Layer 2 of a small transformer language model trained on English Wikipedia (8 layers, counted from 0, width 96).
A neuron's activation on a vector x is GELU(gate . x) times (in . x), where the dot is the dot product.
The model reads these tokens: " park" "," " and" " the" " park" " store" " can" " be" " used" " as" " a" " general" " deliver" "y" " m" "ail" "ing" " address" " for"

The vector x that enters this layer's MLP at each token. A number n stands for (n - 128) times 0.04.
0 " park": 106, 119, 148, 134, 120, 114, 111, 127, 155, 113, 105, 94, 133, 141, 131, 124, 131, 153, 121, 114, 153, 131, 139, 102, 113, 85, 158, 150, 169, 107, 124, 109, 141, 159, 165, 173, 131, 112, 176, 110, 146, 123, 153, 121, 157, 131, 153, 156, 146, 102, 106, 135, 120, 159, 101, 104, 106, 82, 144, 130, 167, 122, 143, 122, 107, 104, 118, 124, 146, 123, 110, 136, 143, 179, 147, 148, 119, 167, 152, 133, 111, 135, 130, 103, 131, 105, 92, 128, 108, 93, 145, 113, 145, 134, 73, 124
1 ",": 122, 139, 144, 135, 137, 150, 127, 111, 148, 121, 129, 122, 145, 118, 123, 142, 133, 144, 162, 139, 113, 134, 142, 118, 115, 110, 137, 119, 164, 117, 128, 109, 133, 130, 130, 131, 158, 121, 184, 123, 124, 133, 133, 153, 148, 99, 109, 132, 139, 66, 103, 126, 146, 132, 116, 98, 149, 104, 109, 128, 104, 122, 116, 103, 137, 144, 123, 118, 87, 133, 147, 140, 134, 137, 186, 115, 108, 191, 170, 146, 120, 156, 121, 132, 121, 121, 78, 120, 103, 139, 193, 127, 100, 132, 142, 98
2 " and": 120, 97, 163, 123, 134, 170, 119, 124, 138, 121, 140, 105, 108, 106, 134, 128, 122, 130, 128, 144, 113, 142, 132, 117, 118, 127, 149, 136, 154, 110, 129, 114, 112, 93, 166, 123, 116, 124, 114, 120, 129, 124, 120, 143, 111, 113, 126, 147, 160, 82, 126, 127, 131, 143, 107, 94, 209, 114, 104, 127, 105, 146, 99, 87, 126, 141, 131, 119, 74, 149, 110, 153, 143, 139, 139, 107, 118, 184, 111, 146, 126, 148, 163, 144, 115, 122, 91, 106, 109, 133, 6, 149, 96, 151, 130, 114
3 " the": 110, 55, 155, 142, 123, 157, 121, 139, 114, 110, 130, 135, 106, 117, 134, 149, 189, 129, 101, 128, 110, 132, 135, 170, 119, 100, 137, 138, 162, 138, 114, 131, 146, 119, 139, 148, 102, 113, 107, 123, 129, 123, 140, 118, 151, 118, 123, 143, 140, 122, 126, 139, 151, 138, 114, 108, 120, 122, 129, 109, 114, 136, 105, 92, 129, 108, 107, 116, 105, 109, 64, 136, 131, 156, 126, 127, 145, 190, 152, 145, 143, 151, 139, 109, 90, 125, 93, 111, 138, 122, 152, 146, 127, 153, 116, 95
4 " park": 102, 120, 141, 136, 118, 109, 113, 135, 152, 104, 107, 97, 137, 149, 133, 119, 134, 150, 128, 124, 150, 128, 137, 109, 114, 90, 151, 144, 168, 105, 119, 110, 143, 153, 156, 172, 122, 113, 180, 113, 138, 122, 151, 133, 152, 140, 153, 158, 142, 92, 111, 143, 118, 158, 107, 109, 102, 85, 149, 125, 164, 120, 143, 131, 107, 116, 115, 125, 142, 118, 122, 136, 142, 185, 152, 148, 117, 174, 153, 133, 106, 126, 133, 105, 136, 113, 92, 128, 114, 93, 147, 118, 143, 138, 76, 127
5 " store": 117, 130, 147, 144, 121, 64, 127, 132, 171, 111, 118, 101, 129, 118, 155, 133, 138, 161, 134, 122, 147, 134, 118, 79, 137, 67, 160, 165, 182, 127, 122, 111, 111, 159, 159, 134, 104, 149, 169, 103, 148, 107, 148, 120, 127, 143, 113, 141, 132, 118, 145, 133, 115, 159, 106, 125, 109, 103, 121, 132, 133, 134, 137, 175, 105, 120, 123, 98, 150, 83, 105, 140, 140, 142, 162, 137, 116, 167, 158, 130, 115, 137, 127, 126, 104, 117, 104, 145, 113, 84, 173, 125, 153, 150, 99, 95
6 " can": 114, 115, 88, 163, 121, 200, 140, 143, 134, 97, 135, 122, 110, 167, 147, 154, 158, 150, 140, 97, 149, 160, 134, 105, 122, 113, 128, 111, 202, 139, 127, 112, 99, 124, 195, 106, 138, 102, 186, 131, 117, 167, 148, 126, 127, 104, 145, 126, 100, 92, 120, 125, 122, 162, 120, 101, 133, 129, 116, 153, 130, 126, 139, 119, 113, 110, 119, 110, 114, 71, 119, 141, 150, 162, 123, 130, 128, 161, 129, 107, 135, 141, 95, 113, 119, 113, 95, 112, 117, 152, 152, 143, 179, 143, 70, 118
7 " be": 101, 110, 131, 176, 129, 125, 132, 130, 99, 73, 125, 139, 142, 159, 152, 166, 93, 148, 140, 105, 136, 170, 122, 118, 135, 142, 123, 142, 174, 166, 111, 113, 123, 129, 185, 107, 143, 151, 172, 131, 156, 98, 166, 138, 138, 116, 154, 139, 130, 120, 143, 125, 126, 158, 133, 116, 138, 124, 155, 147, 108, 112, 106, 101, 120, 111, 121, 136, 125, 129, 99, 115, 153, 137, 135, 124, 128, 170, 126, 123, 131, 157, 82, 119, 138, 125, 112, 127, 103, 131, 160, 156, 152, 166, 87, 89
8 " used": 147, 144, 142, 127, 129, 180, 120, 135, 107, 101, 117, 117, 91, 139, 140, 107, 121, 152, 114, 120, 133, 155, 101, 92, 122, 86, 149, 129, 140, 116, 110, 109, 115, 135, 153, 109, 118, 128, 161, 150, 163, 135, 142, 168, 156, 116, 115, 136, 135, 142, 172, 154, 148, 154, 135, 126, 151, 121, 128, 131, 146, 114, 116, 164, 118, 147, 115, 125, 125, 112, 150, 137, 145, 149, 110, 121, 138, 179, 151, 121, 130, 130, 88, 90, 130, 104, 88, 191, 118, 151, 136, 128, 176, 143, 119, 110
9 " as": 97, 117, 139, 146, 158, 206, 154, 130, 93, 107, 145, 96, 114, 122, 130, 81, 161, 141, 148, 116, 107, 170, 120, 105, 113, 137, 133, 139, 167, 147, 116, 115, 133, 142, 163, 107, 99, 134, 132, 108, 176, 110, 139, 180, 139, 122, 81, 135, 148, 112, 144, 150, 125, 134, 130, 101, 182, 125, 125, 109, 135, 140, 119, 96, 141, 148, 102, 113, 85, 139, 124, 100, 160, 148, 154, 125, 122, 174, 160, 133, 122, 157, 125, 110, 148, 94, 94, 133, 125, 150, 135, 156, 140, 125, 139, 118
10 " a": 121, 70, 129, 155, 140, 172, 118, 133, 107, 101, 117, 108, 138, 142, 147, 180, 155, 150, 113, 120, 124, 143, 128, 143, 84, 128, 139, 149, 178, 161, 104, 110, 138, 136, 140, 158, 138, 143, 120, 131, 150, 119, 153, 124, 158, 127, 107, 137, 145, 150, 121, 129, 138, 119, 114, 123, 141, 115, 146, 121, 96, 107, 99, 66, 133, 96, 111, 125, 70, 164, 92, 88, 121, 129, 154, 108, 130, 171, 132, 115, 143, 158, 97, 95, 117, 114, 93, 126, 128, 146, 94, 149, 151, 163, 155, 121
11 " general": 104, 104, 145, 101, 137, 146, 110, 85, 120, 133, 141, 117, 151, 130, 143, 130, 124, 185, 83, 148, 150, 138, 125, 156, 134, 129, 138, 127, 148, 133, 106, 119, 104, 128, 103, 153, 136, 108, 136, 126, 174, 139, 143, 120, 139, 120, 136, 157, 183, 121, 167, 143, 141, 135, 133, 105, 104, 82, 144, 108, 158, 87, 128, 134, 135, 114, 106, 111, 133, 114, 142, 94, 136, 120, 163, 136, 124, 180, 177, 112, 117, 130, 145, 116, 124, 130, 103, 121, 105, 106, 94, 136, 98, 115, 127, 124
12 " deliver": 136, 124, 163, 122, 137, 117, 137, 132, 136, 94, 124, 125, 129, 141, 135, 134, 143, 182, 125, 110, 178, 121, 126, 140, 125, 104, 140, 141, 141, 134, 104, 105, 115, 114, 150, 103, 85, 164, 171, 133, 145, 145, 140, 116, 141, 110, 102, 151, 97, 110, 182, 128, 100, 154, 118, 146, 133, 135, 133, 127, 131, 120, 153, 150, 88, 123, 120, 143, 148, 111, 118, 112, 130, 127, 187, 112, 142, 167, 119, 136, 97, 119, 142, 112, 125, 102, 96, 145, 121, 126, 111, 167, 138, 132, 70, 91
13 "y": 156, 118, 194, 132, 172, 116, 150, 102, 140, 129, 139, 139, 120, 100, 145, 102, 150, 115, 149, 137, 140, 145, 127, 120, 109, 105, 158, 148, 160, 129, 117, 99, 109, 150, 156, 90, 138, 127, 153, 120, 170, 173, 124, 157, 115, 145, 99, 136, 177, 126, 172, 105, 145, 130, 134, 120, 146, 155, 105, 136, 120, 82, 129, 119, 120, 119, 108, 132, 114, 111, 103, 145, 101, 171, 111, 123, 148, 174, 143, 137, 135, 129, 122, 131, 112, 136, 110, 128, 101, 123, 194, 146, 117, 130, 116, 80
14 " m": 140, 89, 115, 152, 106, 121, 110, 156, 127, 93, 110, 114, 129, 122, 154, 109, 146, 139, 145, 146, 151, 116, 128, 108, 129, 108, 134, 155, 169, 104, 110, 100, 150, 143, 183, 143, 154, 120, 129, 86, 118, 120, 168, 112, 138, 124, 131, 132, 147, 116, 130, 113, 134, 130, 135, 125, 141, 115, 113, 138, 134, 103, 100, 103, 113, 111, 137, 98, 81, 127, 140, 95, 173, 161, 175, 110, 132, 163, 143, 114, 107, 109, 111, 89, 123, 96, 99, 141, 150, 99, 201, 121, 171, 124, 143, 71
15 "ail": 145, 149, 137, 146, 125, 161, 124, 108, 148, 76, 133, 130, 95, 129, 130, 168, 121, 127, 120, 139, 145, 142, 118, 136, 138, 118, 141, 162, 167, 133, 112, 98, 137, 104, 133, 153, 122, 120, 87, 131, 172, 139, 141, 110, 163, 134, 132, 144, 160, 94, 102, 122, 122, 139, 145, 185, 124, 105, 119, 108, 132, 110, 98, 146, 86, 115, 118, 140, 172, 103, 147, 156, 121, 122, 194, 101, 131, 156, 133, 120, 113, 75, 164, 132, 142, 133, 100, 142, 125, 108, 132, 139, 182, 122, 106, 144
16 "ing": 145, 115, 162, 147, 150, 144, 137, 95, 116, 103, 112, 124, 104, 123, 126, 73, 127, 112, 129, 170, 122, 136, 119, 161, 100, 104, 158, 148, 173, 121, 108, 107, 99, 144, 151, 143, 112, 93, 126, 121, 143, 150, 135, 104, 128, 115, 143, 140, 128, 122, 109, 111, 135, 126, 150, 116, 130, 91, 131, 146, 153, 106, 148, 100, 106, 106, 103, 119, 127, 163, 120, 150, 113, 153, 161, 132, 131, 183, 130, 145, 143, 119, 96, 105, 156, 129, 100, 128, 108, 127, 140, 159, 133, 143, 122, 83
17 " address": 82, 168, 133, 144, 120, 113, 143, 114, 128, 99, 116, 107, 113, 139, 138, 124, 112, 154, 134, 102, 162, 145, 129, 126, 132, 131, 147, 132, 140, 136, 107, 109, 110, 99, 126, 118, 80, 133, 185, 125, 139, 150, 165, 128, 173, 106, 121, 146, 95, 113, 139, 152, 122, 125, 134, 155, 138, 100, 126, 117, 161, 116, 135, 144, 84, 140, 114, 141, 166, 112, 158, 151, 124, 150, 162, 123, 149, 180, 137, 142, 110, 117, 127, 96, 106, 114, 113, 130, 116, 128, 157, 100, 169, 159, 100, 102
18 " for": 148, 90, 152, 102, 153, 199, 123, 138, 122, 112, 114, 126, 124, 111, 135, 74, 142, 125, 138, 113, 113, 126, 115, 114, 130, 129, 144, 134, 149, 147, 115, 125, 109, 106, 133, 97, 120, 120, 175, 109, 160, 132, 136, 204, 143, 104, 83, 121, 110, 130, 146, 112, 134, 109, 134, 116, 164, 134, 125, 109, 112, 146, 123, 119, 117, 120, 106, 126, 110, 135, 107, 114, 127, 159, 137, 137, 144, 189, 117, 145, 119, 157, 129, 117, 100, 102, 103, 148, 128, 145, 136, 167, 146, 147, 164, 132

Each question shows the input weights of one neuron of the MLP. A number n stands for (n - 128) times 0.005.

n71 gate: 168, 162, 171, 118, 117, 77, 104, 144, 132, 132, 146, 156, 86, 107, 107, 129, 113, 111, 114, 126, 117, 113, 113, 152, 170, 145, 111, 108, 57, 117, 147, 139, 162, 144, 97, 117, 120, 132, 105, 175, 147, 130, 141, 143, 114, 117, 134, 158, 178, 137, 102, 123, 139, 140, 122, 147, 112, 111, 129, 124, 163, 127, 159, 152, 150, 86, 156, 142, 132, 111, 122, 176, 133, 91, 92, 121, 127, 128, 119, 142, 144, 127, 129, 107, 106, 105, 129, 140, 102, 147, 99, 115, 164, 119, 111, 167
n71 in: 180, 149, 159, 129, 131, 107, 101, 119, 171, 115, 119, 140, 114, 87, 145, 147, 92, 118, 119, 131, 163, 119, 120, 149, 124, 124, 90, 129, 95, 163, 124, 142, 125, 135, 151, 109, 109, 127, 106, 158, 145, 129, 131, 161, 104, 176, 149, 180, 160, 138, 150, 124, 128, 148, 101, 157, 114, 99, 133, 118, 159, 120, 152, 164, 174, 125, 137, 160, 150, 183, 131, 158, 123, 93, 120, 119, 105, 138, 153, 166, 140, 109, 136, 137, 118, 84, 121, 126, 100, 137, 134, 147, 143, 141, 151, 131
Which token does this neuron like most? 15 "ail"

n9 gate: 112, 138, 129, 121, 120, 125, 143, 187, 121, 129, 110, 120, 143, 122, 120, 147, 167, 140, 168, 170, 154, 98, 131, 117, 115, 149, 91, 116, 103, 124, 143, 118, 123, 151, 113, 146, 87, 151, 109, 132, 117, 114, 110, 148, 133, 81, 108, 115, 91, 115, 104, 132, 127, 97, 101, 135, 107, 107, 107, 146, 109, 192, 109, 116, 178, 155, 137, 144, 98, 138, 153, 122, 115, 106, 185, 129, 98, 122, 136, 86, 137, 170, 141, 167, 105, 114, 151, 123, 105, 155, 116, 125, 84, 142, 136, 134
n9 in: 103, 125, 131, 87, 139, 160, 132, 137, 84, 145, 79, 125, 128, 89, 117, 95, 165, 202, 121, 127, 113, 160, 131, 120, 116, 129, 123, 122, 149, 124, 133, 104, 103, 163, 121, 117, 104, 170, 86, 145, 93, 138, 169, 138, 143, 115, 103, 142, 123, 128, 164, 116, 152, 117, 139, 117, 161, 112, 119, 160, 125, 127, 102, 99, 129, 153, 135, 119, 99, 99, 102, 129, 120, 113, 144, 122, 133, 123, 155, 132, 120, 142, 113, 154, 121, 86, 143, 137, 150, 122, 145, 117, 115, 192, 159, 151
On which three tokens does it fire most, strongest first? 1 ",", 2 " and", 9 " as"

n1 gate: 99, 120, 68, 114, 158, 124, 113, 150, 126, 131, 170, 161, 142, 119, 130, 130, 170, 163, 139, 161, 127, 144, 177, 108, 127, 141, 134, 150, 160, 109, 154, 108, 88, 136, 111, 149, 129, 124, 117, 119, 114, 120, 102, 123, 138, 152, 170, 88, 105, 127, 151, 146, 111, 156, 124, 172, 149, 81, 126, 121, 145, 147, 127, 126, 148, 96, 109, 136, 149, 144, 164, 103, 136, 102, 117, 141, 129, 96, 83, 82, 141, 109, 166, 115, 135, 143, 138, 106, 119, 114, 121, 136, 109, 188, 121, 181
n1 in: 112, 138, 129, 71, 101, 125, 127, 135, 101, 111, 132, 112, 144, 152, 118, 125, 134, 97, 171, 132, 157, 190, 108, 151, 180, 105, 171, 116, 127, 61, 152, 142, 91, 110, 119, 126, 129, 127, 97, 110, 97, 90, 110, 143, 163, 117, 121, 127, 109, 142, 134, 91, 110, 159, 146, 136, 102, 148, 137, 78, 118, 144, 110, 136, 109, 122, 142, 96, 121, 142, 85, 129, 71, 114, 113, 141, 128, 130, 140, 140, 137, 140, 141, 125, 98, 104, 130, 121, 87, 117, 121, 140, 118, 153, 150, 164
Its two highest activations, in order, are on tokens 14 " m", 7 " be"

n226 gate: 116, 131, 116, 106, 66, 142, 131, 117, 150, 132, 151, 153, 125, 148, 128, 108, 100, 123, 140, 103, 129, 143, 135, 77, 124, 120, 169, 110, 134, 121, 127, 148, 144, 152, 151, 163, 157, 124, 139, 115, 152, 132, 151, 139, 113, 164, 126, 149, 115, 122, 132, 107, 117, 103, 86, 175, 128, 116, 190, 154, 122, 131, 165, 149, 170, 89, 164, 137, 144, 117, 133, 106, 101, 145, 131, 204, 160, 123, 124, 120, 143, 123, 137, 140, 99, 143, 132, 127, 117, 118, 113, 116, 161, 126, 95, 151
n226 in: 112, 95, 120, 96, 88, 138, 120, 116, 144, 91, 144, 151, 148, 131, 158, 149, 138, 154, 127, 92, 120, 152, 106, 125, 127, 111, 131, 96, 139, 140, 132, 124, 158, 143, 179, 150, 169, 156, 144, 93, 116, 140, 157, 129, 126, 148, 94, 140, 86, 122, 114, 112, 116, 139, 79, 174, 130, 88, 167, 145, 102, 102, 151, 125, 158, 127, 157, 135, 137, 95, 124, 134, 159, 135, 165, 131, 121, 147, 112, 142, 112, 120, 147, 139, 146, 138, 120, 127, 135, 107, 148, 135, 153, 173, 87, 142
On which three tokens does it fire most, strongest first? 0 " park", 4 " park", 5 " store"

n338 gate: 125, 123, 116, 142, 138, 151, 134, 149, 74, 138, 143, 109, 114, 134, 114, 118, 158, 142, 115, 82, 118, 165, 158, 116, 126, 133, 131, 110, 131, 146, 162, 108, 110, 134, 75, 115, 107, 163, 90, 127, 122, 79, 148, 153, 96, 124, 158, 98, 87, 125, 105, 96, 135, 99, 95, 154, 115, 146, 164, 154, 94, 145, 146, 89, 126, 112, 138, 114, 158, 127, 135, 133, 102, 119, 132, 140, 144, 131, 109, 102, 185, 169, 78, 93, 146, 129, 152, 109, 102, 156, 123, 135, 109, 160, 126, 156
n338 in: 168, 130, 127, 118, 164, 123, 143, 150, 104, 137, 127, 129, 148, 127, 119, 170, 144, 146, 136, 113, 124, 131, 144, 141, 167, 111, 109, 127, 137, 160, 126, 98, 67, 164, 88, 95, 106, 125, 135, 129, 112, 117, 140, 150, 135, 142, 136, 144, 136, 141, 147, 173, 123, 94, 115, 144, 138, 138, 95, 112, 124, 97, 151, 154, 73, 126, 113, 124, 133, 152, 136, 92, 136, 106, 51, 114, 135, 99, 150, 112, 164, 109, 141, 156, 85, 118, 138, 132, 180, 130, 145, 136, 149, 151, 142, 103
On which token does it fire most, and how strongly? 2 " and", at about 0.38

n84 gate: 106, 136, 162, 141, 91, 89, 87, 141, 174, 111, 129, 124, 95, 138, 103, 78, 93, 121, 140, 108, 118, 115, 123, 108, 161, 134, 95, 140, 105, 108, 142, 159, 131, 124, 123, 132, 139, 138, 106, 127, 146, 159, 121, 108, 105, 156, 145, 119, 139, 145, 118, 120, 107, 113, 100, 107, 93, 109, 158, 118, 135, 122, 176, 140, 110, 86, 154, 121, 125, 144, 87, 131, 136, 84, 121, 137, 128, 135, 89, 131, 136, 99, 138, 165, 144, 128, 120, 155, 108, 136, 191, 126, 120, 113, 138, 142
n84 in: 100, 121, 117, 129, 73, 121, 89, 103, 132, 115, 127, 124, 124, 125, 141, 124, 150, 126, 148, 138, 107, 116, 129, 155, 127, 134, 127, 134, 100, 131, 174, 106, 158, 151, 124, 102, 117, 141, 114, 125, 140, 132, 156, 134, 99, 173, 95, 101, 149, 129, 77, 127, 93, 125, 96, 131, 121, 139, 114, 149, 111, 112, 140, 126, 110, 127, 128, 103, 116, 150, 91, 121, 121, 108, 106, 135, 137, 129, 118, 181, 123, 104, 177, 173, 130, 135, 108, 178, 145, 137, 155, 153, 52, 128, 137, 129
On which token does it fire most, and how strongly? 17 " address", at about 0.35

n342 gate: 128, 174, 135, 96, 123, 82, 136, 127, 120, 131, 127, 127, 119, 89, 106, 132, 150, 145, 101, 121, 162, 158, 169, 121, 92, 195, 166, 115, 112, 135, 145, 147, 119, 121, 98, 81, 115, 136, 108, 115, 132, 97, 127, 97, 166, 116, 131, 122, 141, 110, 163, 104, 138, 99, 112, 144, 111, 145, 130, 141, 129, 115, 172, 111, 106, 141, 135, 125, 110, 119, 101, 129, 124, 118, 147, 97, 184, 89, 115, 127, 139, 126, 136, 96, 118, 113, 146, 168, 110, 154, 102, 86, 106, 91, 84, 155
n342 in: 164, 144, 176, 129, 149, 113, 139, 110, 105, 116, 108, 135, 124, 138, 121, 97, 121, 76, 164, 121, 186, 128, 145, 137, 157, 139, 136, 119, 131, 133, 119, 138, 140, 165, 152, 148, 105, 164, 111, 145, 165, 164, 125, 130, 161, 126, 126, 99, 181, 170, 126, 141, 125, 144, 102, 150, 99, 115, 165, 122, 139, 112, 138, 116, 123, 151, 116, 162, 129, 152, 89, 95, 138, 178, 117, 83, 123, 159, 138, 135, 121, 74, 124, 141, 133, 135, 140, 183, 108, 142, 150, 127, 150, 134, 151, 93
On which token does it fire most, and how strongly? 12 " deliver", at about 1.4

n320 gate: 170, 221, 143, 145, 141, 154, 80, 128, 147, 147, 102, 154, 104, 118, 108, 126, 123, 106, 113, 109, 126, 129, 169, 117, 133, 140, 88, 89, 147, 139, 168, 129, 171, 145, 100, 165, 128, 166, 130, 126, 110, 132, 104, 154, 135, 162, 161, 93, 144, 154, 108, 138, 91, 108, 132, 129, 111, 136, 140, 120, 135, 147, 127, 130, 168, 96, 139, 103, 154, 177, 149, 95, 148, 127, 107, 122, 147, 89, 91, 144, 119, 133, 133, 148, 123, 92, 141, 109, 164, 114, 137, 128, 128, 91, 114, 144
n320 in: 106, 113, 136, 90, 148, 111, 150, 131, 110, 135, 152, 103, 136, 140, 132, 119, 161, 137, 129, 152, 109, 149, 125, 165, 108, 129, 140, 157, 103, 154, 93, 147, 104, 123, 141, 130, 111, 83, 174, 149, 168, 135, 177, 141, 134, 126, 128, 159, 133, 166, 123, 104, 116, 94, 153, 152, 123, 137, 96, 102, 155, 110, 161, 143, 136, 189, 139, 175, 126, 93, 137, 175, 79, 136, 125, 206, 100, 148, 166, 116, 129, 121, 110, 167, 92, 155, 119, 138, 130, 156, 146, 119, 98, 155, 134, 148
Its two highest activations, in order, are on tokens 14 " m", 15 "ail"

n229 gate: 135, 154, 98, 142, 141, 114, 83, 132, 81, 157, 151, 143, 114, 156, 123, 141, 130, 151, 130, 103, 87, 127, 121, 97, 94, 148, 124, 128, 78, 150, 136, 116, 161, 130, 116, 126, 146, 149, 162, 113, 120, 64, 88, 133, 130, 151, 130, 161, 118, 130, 96, 156, 123, 106, 130, 96, 134, 173, 143, 133, 100, 168, 151, 158, 108, 106, 154, 73, 127, 90, 118, 152, 110, 133, 142, 121, 134, 116, 101, 105, 129, 186, 102, 126, 140, 76, 172, 156, 137, 158, 83, 126, 131, 131, 119, 184
n229 in: 133, 107, 138, 137, 156, 126, 104, 112, 73, 107, 158, 100, 127, 135, 152, 122, 127, 144, 143, 131, 98, 172, 122, 126, 104, 132, 142, 148, 108, 131, 124, 112, 141, 102, 139, 112, 200, 170, 151, 139, 109, 116, 135, 133, 168, 131, 111, 118, 133, 150, 156, 161, 120, 137, 163, 152, 191, 172, 149, 121, 141, 78, 115, 178, 109, 78, 127, 174, 120, 109, 164, 127, 82, 161, 155, 132, 130, 136, 98, 110, 148, 145, 113, 95, 137, 93, 121, 107, 175, 207, 71, 124, 107, 171, 64, 160
Which token does this neuron like most? 5 " store"

n306 gate: 145, 152, 107, 116, 130, 118, 119, 151, 141, 177, 135, 178, 157, 146, 117, 120, 120, 172, 112, 108, 99, 149, 223, 124, 146, 148, 126, 139, 89, 130, 131, 183, 162, 139, 65, 131, 107, 114, 139, 127, 128, 125, 82, 163, 133, 142, 124, 155, 115, 163, 89, 89, 139, 124, 132, 126, 131, 143, 142, 134, 125, 122, 152, 120, 137, 142, 143, 170, 122, 141, 112, 109, 131, 100, 114, 119, 112, 68, 134, 159, 152, 186, 121, 135, 141, 155, 169, 153, 141, 158, 107, 89, 98, 121, 117, 162
n306 in: 136, 111, 124, 90, 122, 70, 99, 166, 152, 74, 121, 126, 147, 156, 162, 201, 125, 143, 139, 134, 142, 172, 169, 159, 151, 122, 96, 114, 114, 134, 156, 105, 175, 144, 136, 152, 133, 116, 122, 86, 144, 110, 141, 162, 123, 168, 137, 127, 137, 223, 139, 186, 90, 136, 181, 97, 136, 176, 103, 133, 168, 83, 126, 212, 137, 125, 103, 206, 102, 135, 174, 65, 161, 121, 106, 84, 84, 139, 147, 156, 97, 124, 131, 160, 151, 129, 101, 179, 179, 159, 105, 104, 87, 111, 104, 118
Its two highest activations, in order, are on tokens 18 " for", 1 ","

n232 gate: 151, 112, 153, 152, 143, 140, 119, 142, 123, 134, 148, 156, 131, 94, 115, 95, 112, 182, 131, 109, 98, 148, 108, 144, 108, 132, 149, 136, 129, 141, 129, 113, 132, 119, 128, 120, 115, 114, 142, 127, 116, 112, 88, 154, 104, 148, 123, 135, 130, 109, 121, 147, 127, 107, 137, 74, 158, 123, 119, 123, 108, 145, 115, 132, 167, 173, 132, 124, 149, 124, 142, 136, 135, 107, 123, 138, 120, 135, 149, 138, 102, 99, 145, 125, 143, 136, 149, 122, 99, 95, 119, 120, 140, 147, 124, 167
n232 in: 147, 133, 175, 141, 146, 124, 156, 126, 101, 140, 148, 125, 135, 122, 119, 114, 143, 127, 114, 80, 133, 114, 116, 126, 90, 126, 176, 121, 123, 145, 118, 150, 122, 157, 106, 118, 159, 113, 105, 138, 121, 112, 111, 135, 124, 116, 127, 135, 97, 109, 138, 75, 142, 147, 113, 145, 111, 149, 122, 114, 134, 134, 141, 158, 127, 129, 108, 116, 142, 136, 147, 151, 108, 139, 95, 154, 138, 140, 138, 131, 114, 168, 127, 138, 123, 149, 120, 115, 133, 136, 117, 130, 151, 121, 93, 128
Which token does this neuron like most? 18 " for"

n300 gate: 152, 136, 161, 147, 128, 140, 113, 160, 110, 150, 167, 148, 90, 156, 120, 159, 155, 130, 94, 139, 103, 139, 131, 106, 93, 161, 117, 117, 140, 163, 111, 135, 129, 139, 101, 159, 125, 100, 86, 143, 137, 158, 96, 134, 122, 131, 141, 161, 121, 151, 124, 113, 91, 117, 118, 153, 125, 166, 148, 155, 115, 154, 157, 106, 135, 89, 140, 151, 146, 114, 104, 142, 130, 141, 137, 148, 158, 102, 96, 149, 131, 147, 128, 147, 106, 115, 161, 123, 138, 120, 95, 108, 174, 167, 148, 149
n300 in: 147, 93, 152, 138, 153, 125, 144, 141, 107, 124, 197, 150, 103, 188, 165, 181, 135, 86, 125, 150, 93, 143, 105, 129, 100, 142, 115, 121, 129, 169, 134, 137, 148, 120, 109, 141, 103, 91, 130, 137, 139, 157, 116, 129, 143, 113, 176, 167, 148, 162, 112, 96, 119, 152, 127, 160, 172, 144, 121, 119, 105, 78, 111, 144, 148, 126, 130, 129, 125, 121, 106, 154, 130, 156, 139, 92, 120, 145, 130, 184, 169, 110, 120, 184, 127, 158, 121, 119, 29, 120, 75, 102, 111, 143, 162, 133
Which token does this neuron like most? 10 " a"

n51 gate: 145, 124, 125, 135, 121, 117, 96, 156, 130, 138, 143, 161, 107, 121, 114, 148, 160, 141, 115, 125, 121, 121, 146, 134, 121, 127, 129, 122, 135, 139, 136, 176, 93, 137, 147, 115, 129, 131, 111, 129, 166, 132, 121, 145, 142, 208, 207, 87, 106, 124, 128, 113, 72, 83, 134, 141, 129, 127, 107, 138, 120, 116, 142, 123, 143, 127, 156, 108, 140, 138, 173, 108, 126, 97, 117, 116, 107, 120, 74, 111, 139, 109, 102, 137, 105, 139, 121, 150, 126, 189, 121, 62, 119, 153, 110, 140
n51 in: 172, 127, 83, 124, 136, 121, 105, 144, 154, 146, 124, 118, 121, 105, 166, 149, 128, 134, 155, 143, 122, 127, 137, 94, 85, 133, 116, 117, 123, 102, 125, 157, 153, 138, 130, 124, 127, 145, 122, 97, 169, 127, 149, 106, 136, 114, 132, 149, 119, 186, 161, 111, 127, 85, 125, 127, 151, 136, 108, 139, 97, 138, 133, 76, 181, 97, 137, 112, 131, 151, 177, 88, 136, 164, 155, 150, 156, 116, 125, 151, 135, 158, 105, 140, 141, 110, 134, 158, 92, 168, 109, 123, 104, 148, 82, 141
Its two highest activations, in order, are on tokens 15 "ail", 17 " address"

n370 gate: 106, 121, 123, 119, 112, 124, 129, 91, 102, 126, 119, 134, 156, 142, 159, 128, 122, 149, 118, 127, 114, 114, 113, 112, 145, 106, 111, 117, 149, 124, 125, 122, 93, 127, 155, 120, 103, 155, 121, 126, 152, 137, 153, 119, 111, 125, 126, 103, 140, 129, 176, 140, 125, 159, 139, 114, 129, 133, 130, 111, 136, 133, 119, 121, 133, 83, 121, 127, 123, 117, 146, 95, 160, 148, 141, 171, 116, 148, 111, 131, 103, 114, 158, 126, 151, 110, 127, 117, 129, 105, 160, 146, 142, 133, 140, 95
n370 in: 130, 107, 147, 133, 150, 146, 156, 119, 114, 129, 158, 125, 144, 126, 149, 159, 143, 164, 135, 121, 115, 134, 118, 133, 95, 137, 137, 101, 133, 144, 134, 126, 145, 132, 137, 126, 134, 110, 117, 132, 147, 128, 138, 149, 116, 129, 137, 132, 106, 126, 122, 146, 139, 167, 149, 131, 123, 129, 97, 143, 103, 111, 126, 133, 137, 102, 147, 150, 81, 163, 111, 159, 147, 129, 117, 127, 135, 128, 149, 105, 122, 136, 168, 123, 138, 116, 129, 130, 138, 146, 151, 125, 89, 140, 181, 123
Which token does this neuron like most? 9 " as"